Layer 2 of a small transformer language model trained on English Wikipedia (10 layers, counted from 0, width 96).
A neuron's activation on a vector x is ReLU(weights . x + bias), where the dot is the dot product.
The model reads these tokens: "time" " minister" " of" " the" " " "4" "th" " Presbyterian" " Church" " in" " Chicago" "." " In" " " "1" "9" "7" "9"

The vector x that enters this layer's MLP at each token. A number n stands for (n - 500) times 0.008.
0 "time": 637 466 729 684 645 457 620 514 572 657 711 662 578 404 610 571 566 436 448 574 574 366 497 412 483 623 411 356 357 558 279 550 383 464 616 510 464 657 573 606 491 463 693 429 360 492 506 501 474 59 662 641 588 370 736 627 585 291 469 258 570 471 583 403 488 660 526 745 386 423 371 370 433 505 404 487 535 414 465 649 511 473 550 597 400 539 351 546 452 375 406 442 397 418 422 273
1 " minister": 520 514 727 702 633 521 534 635 617 609 634 611 517 302 576 534 583 576 483 613 642 508 516 376 401 615 453 317 386 492 344 681 380 425 670 438 448 491 505 607 403 472 662 382 370 482 520 513 440 65 605 642 518 486 660 593 622 226 563 402 539 484 631 398 324 677 610 808 394 361 371 412 526 514 425 571 553 440 451 639 463 400 609 525 396 514 398 611 433 362 446 484 374 460 372 323
2 " of": 569 531 730 662 621 491 570 473 567 589 647 588 438 339 575 504 616 493 476 603 567 550 501 349 504 629 412 365 341 511 306 613 411 483 657 389 420 547 502 623 437 473 676 390 350 583 411 516 416 92 735 599 684 423 667 524 638 287 461 333 556 543 655 409 504 772 607 734 429 433 296 378 439 532 359 534 568 458 403 632 388 454 593 607 496 578 329 627 385 423 472 518 377 372 432 295
3 " the": 576 459 694 657 659 446 626 548 631 612 688 575 513 345 627 502 641 509 375 585 549 500 565 395 501 559 442 329 376 524 333 599 386 462 689 426 472 573 430 637 386 494 662 451 348 498 529 466 450 106 655 628 593 465 677 558 610 232 501 335 616 536 607 444 484 823 599 713 391 391 283 368 404 546 345 532 586 458 425 566 433 485 514 587 436 491 405 620 399 350 491 484 434 415 405 269
4 " ": 623 473 640 697 691 455 607 560 615 607 697 559 404 318 600 565 585 495 462 586 517 449 547 446 507 565 394 309 357 569 351 664 312 488 656 496 445 521 536 567 434 454 679 415 275 568 430 529 410 113 679 630 585 430 664 542 593 263 454 358 609 490 597 425 482 753 634 805 338 383 301 327 451 520 402 543 564 462 403 549 458 447 572 611 516 572 313 620 429 380 546 497 405 440 432 371
5 "4": 628 447 680 646 712 496 563 591 539 607 612 590 544 347 651 542 572 521 500 543 523 458 589 363 541 653 435 354 298 546 407 664 386 466 671 443 429 563 500 537 418 494 698 419 303 649 525 528 501 132 676 635 562 448 707 530 607 214 472 370 594 490 603 391 523 709 648 697 367 408 298 251 380 486 405 499 560 448 371 562 389 473 575 630 446 542 343 660 408 323 522 475 359 345 495 372
6 "th": 585 474 690 748 696 487 567 498 550 594 637 569 499 332 630 574 657 582 413 601 527 465 585 310 535 652 413 304 304 618 403 603 323 518 678 413 453 529 495 570 408 481 676 469 357 477 562 555 468 129 622 649 557 475 655 499 658 273 475 327 581 570 628 448 482 678 641 688 424 449 293 321 368 565 407 502 591 404 392 596 450 489 535 630 475 483 361 623 471 276 487 465 330 381 376 344
7 " Presbyterian": 483 541 635 651 651 525 499 593 539 577 624 633 550 311 622 515 651 520 461 569 588 514 462 330 423 625 427 303 354 487 294 644 380 524 597 472 460 528 420 611 388 537 663 509 439 527 556 513 440 86 638 635 600 546 704 522 664 241 464 293 525 524 634 412 395 691 596 862 381 522 318 350 453 470 435 561 600 434 377 644 436 420 629 518 395 483 357 607 423 360 540 478 402 470 463 320
8 " Church": 500 506 654 673 626 553 501 531 524 554 629 632 467 330 644 535 649 493 428 600 562 562 532 341 521 591 413 338 328 482 410 647 384 483 582 483 465 551 513 533 458 515 638 413 354 528 647 515 461 70 650 704 534 503 717 513 677 189 522 323 539 540 613 409 405 644 629 843 416 447 270 430 466 465 444 565 576 439 335 606 398 448 546 574 444 489 289 645 438 334 568 523 402 461 414 355
9 " in": 575 499 682 662 635 490 524 538 581 564 668 598 387 322 583 598 613 493 479 623 538 527 566 381 545 614 424 340 311 516 348 647 370 491 677 458 445 560 563 614 435 483 687 447 377 550 447 452 458 97 669 616 675 401 661 497 649 299 447 352 583 497 667 388 525 762 604 751 434 411 267 379 379 512 335 557 577 411 399 625 440 417 483 564 434 633 320 590 405 394 488 532 410 413 453 296
10 " Chicago": 477 486 652 698 641 564 534 607 572 595 650 587 554 342 570 485 569 525 504 585 529 417 562 454 438 590 420 324 369 523 374 640 397 538 563 477 470 583 421 574 388 518 714 456 381 610 551 514 492 28 674 704 549 532 726 504 588 217 457 355 580 459 619 387 482 782 661 763 367 432 345 367 335 451 418 508 504 427 343 583 505 449 608 531 348 477 364 623 465 348 512 501 416 480 447 365
11 ".": 596 489 699 744 711 489 554 545 560 641 587 593 480 347 642 547 624 472 468 609 468 477 586 448 500 619 361 317 326 512 406 712 392 467 658 452 456 519 561 593 442 470 649 408 333 546 542 465 488 80 651 617 598 411 675 497 593 235 482 372 576 467 617 414 558 708 715 778 364 428 335 357 444 523 410 546 594 451 448 560 406 433 503 578 429 527 317 629 407 322 405 489 370 437 444 351
12 " In": 576 497 706 619 646 546 541 572 528 580 712 558 350 352 580 616 582 471 393 605 526 497 516 389 569 555 460 355 297 499 360 675 348 471 695 449 463 592 587 614 416 538 673 442 385 542 485 451 452 88 657 583 671 378 664 516 649 286 444 392 590 491 634 440 529 763 676 753 434 435 303 351 389 473 351 538 520 418 381 643 492 448 538 582 413 592 333 586 384 318 527 496 430 389 455 314
13 " ": 639 483 651 708 692 433 581 555 616 610 681 546 394 337 578 556 578 487 482 596 483 434 545 440 501 562 408 293 356 585 373 697 309 523 657 490 468 524 542 559 431 452 679 405 302 574 458 512 416 104 694 624 589 449 681 508 610 262 462 351 601 497 591 433 488 745 668 796 337 383 303 304 447 498 391 545 549 469 402 546 463 414 563 614 492 573 316 613 431 395 542 493 431 450 444 349
14 "1": 626 440 694 674 700 479 558 597 563 608 632 590 483 337 617 592 536 520 467 613 469 429 543 385 532 642 455 313 323 549 391 709 420 528 683 447 442 545 513 575 398 468 673 430 343 607 524 497 492 149 670 665 585 426 689 474 633 228 483 341 572 506 612 434 522 707 649 709 400 412 338 180 374 499 349 566 560 461 393 586 390 452 472 599 450 540 303 636 433 366 538 432 403 359 501 361
15 "9": 645 497 732 652 692 469 548 619 573 584 611 578 499 355 604 561 523 516 558 574 475 416 536 349 546 631 442 326 307 558 396 715 397 490 670 458 471 568 531 572 420 451 667 404 347 609 506 515 503 119 661 603 557 483 699 508 623 231 526 366 544 484 591 398 509 695 678 736 386 408 300 226 372 466 377 548 569 445 404 619 370 394 558 568 475 529 357 650 484 272 543 511 381 380 492 347
16 "7": 623 488 738 649 703 478 518 581 578 599 614 562 525 352 656 555 521 525 539 583 498 432 569 362 470 633 449 316 315 542 380 741 384 502 670 440 453 558 498 566 419 508 687 402 318 633 474 529 524 101 651 599 567 484 716 485 652 241 499 365 539 517 610 410 466 690 655 703 355 398 334 228 365 465 385 519 585 477 405 579 388 413 551 586 471 548 368 661 424 342 532 487 388 392 480 332
17 "9": 639 499 732 655 703 476 546 613 580 582 609 568 505 359 607 565 526 508 551 582 479 413 537 354 542 629 438 323 309 558 397 715 398 489 669 467 469 569 534 573 417 458 665 411 346 609 499 516 500 115 665 603 560 478 693 506 619 231 529 363 550 489 597 388 504 692 678 741 388 404 296 223 377 466 373 548 568 443 410 625 365 403 564 560 475 530 360 642 477 273 543 516 382 380 485 346

Each question shows the input weights of one neuron of the MLP. A number n stands for (n - 500) times 0.0027.

n312 (bias -0.035): 688 636 316 593 672 620 482 493 289 438 540 459 378 482 660 576 593 503 636 443 555 397 376 615 554 395 387 669 555 696 415 412 576 485 579 377 427 450 444 358 547 480 586 525 205 567 370 579 374 517 375 593 590 553 345 373 571 638 582 462 520 337 486 671 361 439 316 504 425 469 206 630 590 462 413 675 608 390 384 464 391 428 344 601 545 373 489 482 826 503 493 666 513 606 389 729
On which token does it fire most? 4 " "

n563 (bias -0.005): 657 576 569 424 211 726 397 257 522 540 518 569 525 554 430 432 418 503 370 364 630 662 494 392 452 565 363 488 454 509 491 720 616 607 433 516 419 465 410 484 529 341 408 294 518 588 338 487 469 583 478 605 629 553 474 437 545 516 536 382 528 404 552 573 481 539 653 583 525 412 412 599 568 537 435 351 291 650 696 468 461 603 385 417 711 546 333 538 494 670 463 549 440 359 557 568
On which token does it fire most, and how strongly? 2 " of", at about 1.9

n756 (bias -0.004): 456 612 404 367 508 445 505 417 476 578 525 581 396 454 536 516 457 508 557 559 497 441 537 558 449 510 539 437 453 515 484 508 464 315 361 439 536 540 469 527 497 485 453 505 616 545 401 430 385 684 368 396 435 500 732 666 566 381 553 520 630 409 628 546 553 311 810 500 628 533 566 405 413 359 530 399 624 485 377 486 480 470 505 599 631 492 475 511 577 531 593 454 392 606 564 427
Its two highest activations, in order, are on tokens 15 "9", 17 "9"

n209 (bias -0.018): 521 550 582 469 347 494 649 529 509 526 492 531 411 494 506 410 608 506 655 459 464 602 573 625 506 396 404 483 628 492 459 318 455 521 624 552 231 346 365 590 632 418 534 473 614 442 584 309 566 474 429 412 659 565 542 375 472 494 641 538 419 388 497 559 665 661 343 488 479 360 485 594 492 549 461 479 460 364 555 631 522 613 377 414 602 715 464 391 545 612 375 449 580 471 518 288
On which token does it fire most, and how strongly? 9 " in", at about 0.89

n60 (bias -0.017): 585 440 550 505 548 514 241 401 471 474 484 611 545 339 512 495 524 553 398 471 505 470 579 611 502 526 608 560 580 396 507 551 435 438 478 510 500 435 400 460 334 484 411 488 469 473 507 561 471 481 491 454 408 547 554 490 572 630 497 435 589 553 547 437 478 397 502 558 580 322 485 459 547 617 478 660 665 420 454 631 532 466 536 370 376 481 465 488 525 597 474 498 523 762 454 628
On which three tokens does it fire most, strongest first? 1 " minister", 7 " Presbyterian", 8 " Church"

n480 (bias -0.008): 586 485 523 469 632 398 445 512 362 379 429 656 538 532 525 539 535 354 428 494 579 574 630 363 319 576 601 639 491 676 690 534 441 428 381 510 662 395 607 536 434 455 477 480 444 605 484 416 418 646 537 587 348 367 464 484 549 576 456 490 842 509 472 374 500 548 536 542 510 374 642 377 407 371 422 330 625 320 389 409 427 760 440 531 398 237 437 455 651 447 625 494 527 459 625 691
Its two highest activations, in order, are on tokens 5 "4", 14 "1"

n194 (bias -0.021): 637 520 380 570 586 533 411 353 524 547 511 361 503 534 324 466 597 526 494 334 512 465 509 618 485 571 369 491 785 463 500 517 494 509 685 620 304 509 580 580 348 596 405 438 453 434 387 628 497 430 503 439 371 380 328 506 595 512 547 232 678 393 506 616 503 629 597 576 690 572 584 584 584 343 423 585 500 653 414 494 520 534 368 408 494 494 709 610 391 597 459 541 423 578 473 588
On which token does it fire most, and how strongly? 4 " ", at about 0.02

n115 (bias -0.018): 532 478 542 564 427 546 338 415 428 460 452 446 626 360 522 589 402 507 490 430 745 361 622 569 622 548 576 401 368 514 421 480 440 371 412 476 548 602 520 447 513 421 355 518 382 607 528 557 602 650 370 691 365 505 484 457 446 485 551 448 563 444 493 584 544 634 503 466 513 539 394 472 471 452 516 358 548 375 541 356 520 482 560 632 545 470 567 479 585 593 613 675 541 426 454 510
On which token does it fire most, and how strongly? 5 "4", at about 0.64

n521 (bias -0.007): 483 425 642 524 536 553 623 530 368 367 505 580 478 610 401 489 576 497 626 528 589 440 536 519 463 346 323 442 443 487 533 511 576 523 590 471 566 405 470 517 503 503 395 549 568 363 721 632 536 525 516 334 609 453 543 567 706 383 603 581 516 583 398 500 418 593 451 345 542 465 419 565 456 238 454 346 596 525 550 417 588 480 458 482 560 443 204 523 727 522 538 514 484 522 478 582
On which token does it fire most, and how strongly? 8 " Church", at about 0.78

n225 (bias -0.008): 686 478 408 698 474 500 320 455 339 164 533 562 500 447 472 650 650 466 449 428 577 456 481 500 444 429 648 477 414 391 555 407 667 366 474 435 604 558 580 610 457 579 729 603 633 370 574 392 362 614 678 435 532 639 447 422 481 500 589 510 631 369 287 459 559 512 453 467 327 363 561 555 232 362 407 647 465 554 507 566 581 407 418 593 497 686 595 391 466 443 563 494 345 506 592 462
On which token does it fire most? 12 " In"

n525 (bias -0.031): 506 461 483 760 534 435 330 439 465 506 517 524 432 259 494 487 453 584 438 491 497 394 575 614 443 543 677 649 357 520 416 461 473 404 525 556 574 372 472 429 349 415 470 500 528 594 648 377 494 665 512 522 369 329 736 484 563 450 346 523 343 422 500 641 440 530 487 585 513 494 630 598 781 444 538 585 448 514 464 599 368 315 561 329 430 482 552 497 558 540 430 796 539 712 421 552
On which three tokens does it fire most, strongest first? 1 " minister", 8 " Church", 7 " Presbyterian"

n556 (bias -0.029): 437 399 525 624 483 624 545 460 381 460 538 361 434 544 490 337 713 629 464 364 358 654 352 400 514 400 540 557 638 450 597 471 359 514 571 479 374 799 318 549 486 348 567 483 589 638 293 571 610 332 503 459 461 472 603 456 345 530 422 366 534 594 542 617 490 532 469 524 639 390 531 582 440 533 770 432 629 619 575 252 661 541 396 382 752 579 654 486 354 430 546 635 619 473 503 295
Its two highest activations, in order, are on tokens 3 " the", 2 " of"

n205 (bias -0.023): 458 653 380 500 599 551 577 571 391 466 633 523 601 544 453 464 557 528 444 484 553 484 441 562 511 599 414 535 571 603 468 575 479 425 432 455 589 403 572 395 531 454 279 619 669 522 516 505 508 532 658 500 487 462 508 597 314 575 542 514 464 562 484 394 497 546 466 397 316 806 321 522 535 436 489 373 471 422 489 475 482 566 545 506 427 390 382 576 252 468 648 616 515 487 552 407
On which token does it fire most? 7 " Presbyterian"

n421 (bias -0.009): 579 564 461 412 462 525 568 443 564 436 488 568 460 585 502 688 452 624 483 431 429 537 460 498 655 480 472 470 584 476 346 463 544 414 541 433 421 495 510 450 419 350 487 601 460 360 515 395 508 408 555 656 569 540 469 452 524 452 553 522 537 434 500 571 523 495 374 528 329 659 553 532 436 395 612 577 485 396 479 458 782 684 519 511 525 372 584 359 652 388 391 498 478 442 482 607
On which token does it fire most? 0 "time"

n409 (bias -0.010): 362 454 345 576 531 487 671 475 612 590 612 445 603 352 552 568 443 591 581 392 288 475 620 446 542 575 308 375 543 547 447 464 540 347 506 503 471 573 484 539 461 500 387 610 590 522 353 459 556 488 500 443 438 453 381 522 336 569 626 561 617 382 418 439 545 632 480 567 452 354 588 494 633 428 429 459 574 420 440 413 597 310 592 621 918 647 424 311 373 665 599 423 578 695 506 574
On which token does it fire most, and how strongly? 4 " ", at about 1.5

n492 (bias -0.016): 611 446 449 313 492 429 505 595 515 555 347 388 470 513 556 628 467 536 643 464 544 436 538 529 477 585 553 482 555 605 444 456 655 427 615 612 453 295 265 487 518 517 577 531 438 597 570 587 538 493 415 503 582 401 580 401 439 439 593 644 545 449 512 529 495 466 358 446 617 505 313 486 467 495 529 579 321 539 521 458 498 528 531 595 535 537 455 402 411 335 480 507 316 449 543 517
On which token does it fire most? 5 "4"

n7 (bias -0.015): 571 500 334 518 472 528 478 549 337 606 488 557 564 491 607 557 578 470 225 662 593 563 339 518 585 515 482 611 379 317 466 396 518 634 431 685 465 531 671 379 497 436 503 522 470 670 445 484 709 497 218 397 506 477 506 497 619 457 523 653 517 539 548 518 556 739 474 513 344 524 378 442 491 503 697 600 555 311 421 310 497 547 378 442 506 389 523 475 410 442 248 585 521 488 512 609
On which three tokens does it fire most, strongest first? 11 ".", 12 " In", 8 " Church"

n500 (bias -0.025): 541 703 486 579 351 711 379 222 558 364 455 584 494 325 430 441 233 543 411 612 488 550 413 546 491 646 413 530 388 588 515 433 521 488 436 399 456 485 464 419 516 560 500 460 335 563 380 579 425 408 503 643 515 374 623 594 665 560 541 510 385 335 485 506 537 517 509 442 543 454 453 508 622 452 497 728 538 564 641 460 555 478 554 480 588 412 820 555 556 622 668 541 583 491 491 447
On which token does it fire most, and how strongly? 2 " of", at about 1

n183 (bias -0.024): 623 637 292 541 571 471 405 307 529 545 580 425 511 442 579 628 597 541 553 468 570 729 610 609 700 472 397 433 207 507 475 455 448 386 464 560 552 236 500 485 312 265 391 522 556 636 337 511 528 455 475 619 507 576 755 671 315 447 515 328 568 315 655 531 583 347 504 403 687 380 433 545 537 475 504 626 532 650 477 379 695 241 670 316 649 514 593 326 459 605 503 566 503 500 586 658
Its two highest activations, in order, are on tokens 4 " ", 13 " "

n738 (bias -0.070): 475 576 496 392 449 492 541 562 552 461 386 641 238 609 504 516 600 614 449 328 557 492 544 500 375 465 583 583 376 422 449 675 411 488 440 433 759 579 492 549 561 776 266 488 601 484 453 287 94 671 216 668 624 504 613 849 477 571 249 611 376 675 604 596 697 432 587 440 588 366 339 382 351 429 541 736 481 276 445 569 367 715 366 622 589 326 678 633 410 410 574 500 352 615 496 512
On which token does it fire most? 12 " In"

n434 (bias -0.012): 397 405 604 539 564 469 548 524 184 424 627 536 686 576 500 525 758 586 476 494 439 575 361 521 377 543 494 534 570 381 528 369 494 554 419 503 420 222 488 452 682 436 539 389 652 636 445 362 611 512 576 559 479 468 370 577 435 503 507 420 659 574 623 360 444 471 400 481 522 408 452 467 451 463 535 541 622 514 500 617 295 481 338 480 756 410 445 497 497 463 621 675 473 732 453 479
On which three tokens does it fire most, strongest first? 8 " Church", 7 " Presbyterian", 2 " of"

n488 (bias -0.014): 562 468 587 465 429 622 485 403 614 468 580 451 406 488 563 684 359 648 465 434 558 639 664 546 476 512 461 399 445 324 654 288 676 362 624 484 506 524 400 356 420 508 415 573 363 572 544 587 612 415 456 386 526 508 381 572 351 500 672 375 577 449 402 440 608 577 407 606 635 692 367 519 589 459 417 305 594 517 412 573 500 582 453 529 689 462 472 506 266 570 445 456 554 449 410 570
On which three tokens does it fire most, strongest first? 3 " the", 2 " of", 5 "4"

n37 (bias -0.019): 370 377 495 491 553 384 482 433 419 456 514 491 702 449 369 482 578 577 526 560 466 540 518 537 609 518 376 656 662 483 400 637 336 323 500 649 537 488 497 653 341 517 322 527 546 577 600 332 535 512 491 410 474 530 600 405 588 544 397 274 460 662 463 543 458 658 669 386 599 446 602 615 589 397 540 422 491 562 450 324 511 521 617 337 558 448 580 662 494 366 512 587 257 429 608 477
On which token does it fire most? 7 " Presbyterian"

n308 (bias -0.006): 518 343 429 654 521 359 562 444 475 490 520 401 413 554 551 558 553 632 608 415 376 493 235 470 425 416 556 514 424 384 345 534 411 555 593 526 416 376 302 580 653 550 530 580 777 482 521 350 514 497 382 257 631 651 695 274 476 451 645 614 500 368 534 377 614 463 401 557 760 364 515 703 497 517 562 561 594 406 594 641 652 349 477 496 421 762 702 590 193 587 576 621 426 539 461 368
On which three tokens does it fire most, strongest first? 9 " in", 7 " Presbyterian", 12 " In"

n384 (bias -0.006): 404 558 495 586 591 537 606 268 648 548 500 467 446 377 500 408 439 652 540 491 470 570 399 442 723 614 431 351 463 478 638 387 517 509 666 437 560 514 531 482 429 633 470 459 384 535 454 418 549 399 336 474 480 513 441 644 536 661 621 404 664 434 397 375 651 377 443 375 590 372 488 459 503 466 577 517 653 321 384 361 508 597 530 465 581 455 398 410 443 483 554 483 651 595 625 695
On which token does it fire most? 6 "th"

n307 (bias -0.020): 553 558 543 635 347 365 542 401 564 673 603 470 422 519 618 513 535 385 509 373 721 623 314 693 625 559 701 478 543 506 641 373 561 292 522 444 435 342 528 591 490 367 546 678 438 620 481 369 550 562 395 538 506 400 590 550 433 393 364 510 482 518 412 518 484 353 477 366 541 296 457 446 402 491 568 621 611 287 413 652 651 506 689 538 389 353 658 369 438 419 522 472 638 440 510 581
On which token does it fire most, and how strongly? 0 "time", at about 0.17

n83 (bias -0.035): 529 717 383 724 525 581 369 466 380 552 576 689 700 595 380 625 396 512 346 443 603 670 509 650 595 435 438 494 488 541 319 365 618 587 437 562 481 453 395 529 600 356 546 288 543 616 534 351 419 610 402 386 579 317 344 406 593 450 592 503 661 518 560 527 516 524 302 570 613 476 224 531 406 364 461 491 509 465 493 494 485 526 477 610 576 533 520 478 539 583 479 576 446 369 305 537
Its two highest activations, in order, are on tokens 2 " of", 9 " in"

n11 (bias -0.018): 414 588 466 481 469 651 404 489 682 450 511 448 480 497 552 667 514 500 494 566 626 517 526 522 364 452 418 426 547 297 585 401 616 406 612 560 391 497 413 541 479 580 416 690 413 454 418 558 605 467 520 468 458 354 288 585 328 551 731 381 500 467 475 376 595 505 565 676 549 475 337 572 580 469 477 445 685 601 406 611 333 613 479 509 567 392 438 500 409 632 372 561 432 574 451 640
Its two highest activations, in order, are on tokens 1 " minister", 8 " Church"

n561 (bias -0.020): 372 503 588 440 346 494 722 440 614 655 518 177 424 444 562 430 481 726 538 480 393 525 674 522 418 449 436 426 585 412 674 425 538 287 565 453 363 536 506 417 457 424 558 563 570 652 526 461 564 411 335 487 576 506 688 526 494 442 435 420 496 466 431 609 549 432 463 438 669 494 312 430 573 596 490 406 532 514 544 335 673 645 355 273 553 513 332 618 694 649 468 655 614 542 552 309
On which token does it fire most? 3 " the"

n262 (bias -0.029): 494 645 519 532 515 434 500 432 616 317 587 558 479 586 401 556 400 647 494 354 506 612 491 592 451 407 587 611 409 537 524 468 535 453 613 462 425 527 512 472 391 409 443 491 583 569 763 534 470 246 541 506 341 472 457 425 529 479 750 490 436 355 354 532 753 549 575 320 573 384 484 516 381 285 354 628 515 537 580 577 740 583 441 368 521 509 331 570 494 589 577 524 445 614 558 536
On which token does it fire most? 10 " Chicago"

n667 (bias -0.029): 447 607 541 565 582 490 451 312 619 428 456 359 582 490 589 684 385 512 509 657 602 658 395 708 552 560 430 567 372 375 579 411 621 444 397 580 464 551 588 379 605 407 654 680 491 816 491 407 589 618 394 468 428 527 350 739 469 440 329 490 564 430 648 310 584 491 526 494 532 540 470 240 473 506 431 587 491 479 368 428 439 477 455 301 466 419 570 558 342 431 484 556 555 560 307 550
Its two highest activations, in order, are on tokens 5 "4", 17 "9"

n697 (bias -0.034): 349 521 529 414 506 491 707 497 513 265 679 731 350 506 393 318 494 521 562 548 500 451 547 452 558 522 472 582 398 461 368 539 224 594 426 480 611 560 531 624 637 491 527 500 596 503 287 334 525 645 252 481 565 512 661 712 585 264 424 510 542 273 531 530 605 584 431 426 500 421 608 560 556 619 581 363 475 433 430 494 479 465 405 597 485 423 520 510 565 687 525 417 464 443 513 630
On which three tokens does it fire most, strongest first? 0 "time", 9 " in", 12 " In"

n182 (bias -0.001): 500 482 527 608 335 330 524 281 473 567 623 459 395 279 503 615 439 500 510 425 514 453 431 434 589 755 532 558 438 634 426 454 644 489 516 297 640 415 474 486 486 535 436 620 438 596 553 420 542 430 346 331 451 465 435 561 505 545 492 389 565 520 359 543 473 497 635 489 532 441 417 550 525 463 612 465 562 462 472 402 561 554 624 430 394 565 503 618 574 495 513 534 437 532 612 633
On which token does it fire most, and how strongly? 6 "th", at about 1.1

n425 (bias 0.003): 478 546 481 439 521 580 381 447 539 509 700 589 697 324 443 307 455 417 459 476 568 512 357 414 439 497 384 550 462 542 660 594 590 417 527 441 500 598 603 420 485 531 359 638 503 512 494 410 456 660 459 416 494 561 454 569 483 485 500 452 660 694 411 489 461 551 515 711 452 787 481 455 357 376 580 395 491 394 484 424 446 497 461 529 369 236 419 391 583 573 462 599 421 512 770 427
On which token does it fire most? 7 " Presbyterian"

n244 (bias -0.007): 561 500 490 541 419 388 517 420 375 602 552 489 561 263 616 431 506 535 550 492 552 505 407 670 514 422 542 394 404 516 576 373 514 488 759 335 515 452 367 532 427 413 462 353 492 573 556 378 723 525 409 335 492 529 334 615 495 581 556 491 387 508 416 438 673 647 585 517 452 641 442 457 513 606 650 409 489 653 434 532 683 368 450 537 511 560 529 514 474 597 605 404 369 452 494 575
On which three tokens does it fire most, strongest first? 5 "4", 3 " the", 11 "."

n98 (bias -0.031): 643 466 330 353 312 474 476 534 361 346 492 649 468 387 365 557 729 578 379 239 458 673 532 539 556 503 645 439 497 544 500 553 460 332 447 558 688 442 583 482 578 519 531 590 363 567 480 435 627 423 531 600 375 608 497 587 522 468 411 431 647 433 492 601 544 558 591 479 753 416 412 521 349 437 512 644 523 400 528 422 450 560 410 506 497 489 512 364 569 583 506 540 475 584 653 448
Its two highest activations, in order, are on tokens 9 " in", 8 " Church"

n8 (bias -0.018): 557 356 511 494 512 330 600 470 432 458 528 389 335 383 491 437 424 430 623 708 447 464 342 625 528 416 346 470 482 500 442 500 470 650 675 624 497 688 398 494 544 429 590 360 452 430 440 666 554 729 428 531 488 432 512 701 424 633 513 484 657 383 515 374 497 488 541 515 414 605 547 587 580 482 459 506 473 416 394 500 579 506 380 583 541 497 646 441 557 730 595 307 268 682 393 387
On which three tokens does it fire most, strongest first? 4 " ", 0 "time", 13 " "

n236 (bias -0.008): 408 431 503 621 620 343 500 722 344 314 585 654 600 460 652 483 408 629 607 563 412 500 376 597 533 571 317 647 571 451 546 601 462 227 497 586 520 539 694 456 497 762 490 524 442 451 429 507 650 606 420 599 551 503 671 310 280 556 452 616 383 531 389 481 467 569 548 304 450 386 582 441 654 380 453 394 465 413 451 466 409 446 540 464 500 660 609 557 283 539 596 350 537 471 345 384
Its two highest activations, in order, are on tokens 16 "7", 5 "4"

n442 (bias -0.014): 406 677 500 522 363 541 577 404 390 577 835 352 352 504 514 716 413 338 570 523 531 759 620 543 595 678 366 716 599 493 481 406 485 384 720 457 430 414 341 457 473 193 607 612 478 594 340 572 504 566 239 572 559 657 561 481 525 317 697 311 395 370 500 569 405 482 340 485 428 338 512 574 380 630 427 398 596 550 321 419 579 672 475 385 423 361 539 466 787 467 412 716 639 564 458 485
Its two highest activations, in order, are on tokens 3 " the", 9 " in"

n61 (bias -0.006): 500 393 637 547 388 418 570 648 296 483 537 740 410 471 582 558 511 370 573 429 576 622 540 557 578 452 427 517 439 457 418 644 583 395 503 393 500 245 589 474 360 492 381 509 489 500 604 534 483 589 673 491 519 297 384 670 642 508 491 594 433 563 440 574 503 519 497 362 557 413 685 469 386 433 427 537 461 333 413 503 533 558 338 646 547 448 470 440 503 511 575 503 586 562 600 400
On which three tokens does it fire most, strongest first? 12 " In", 14 "1", 9 " in"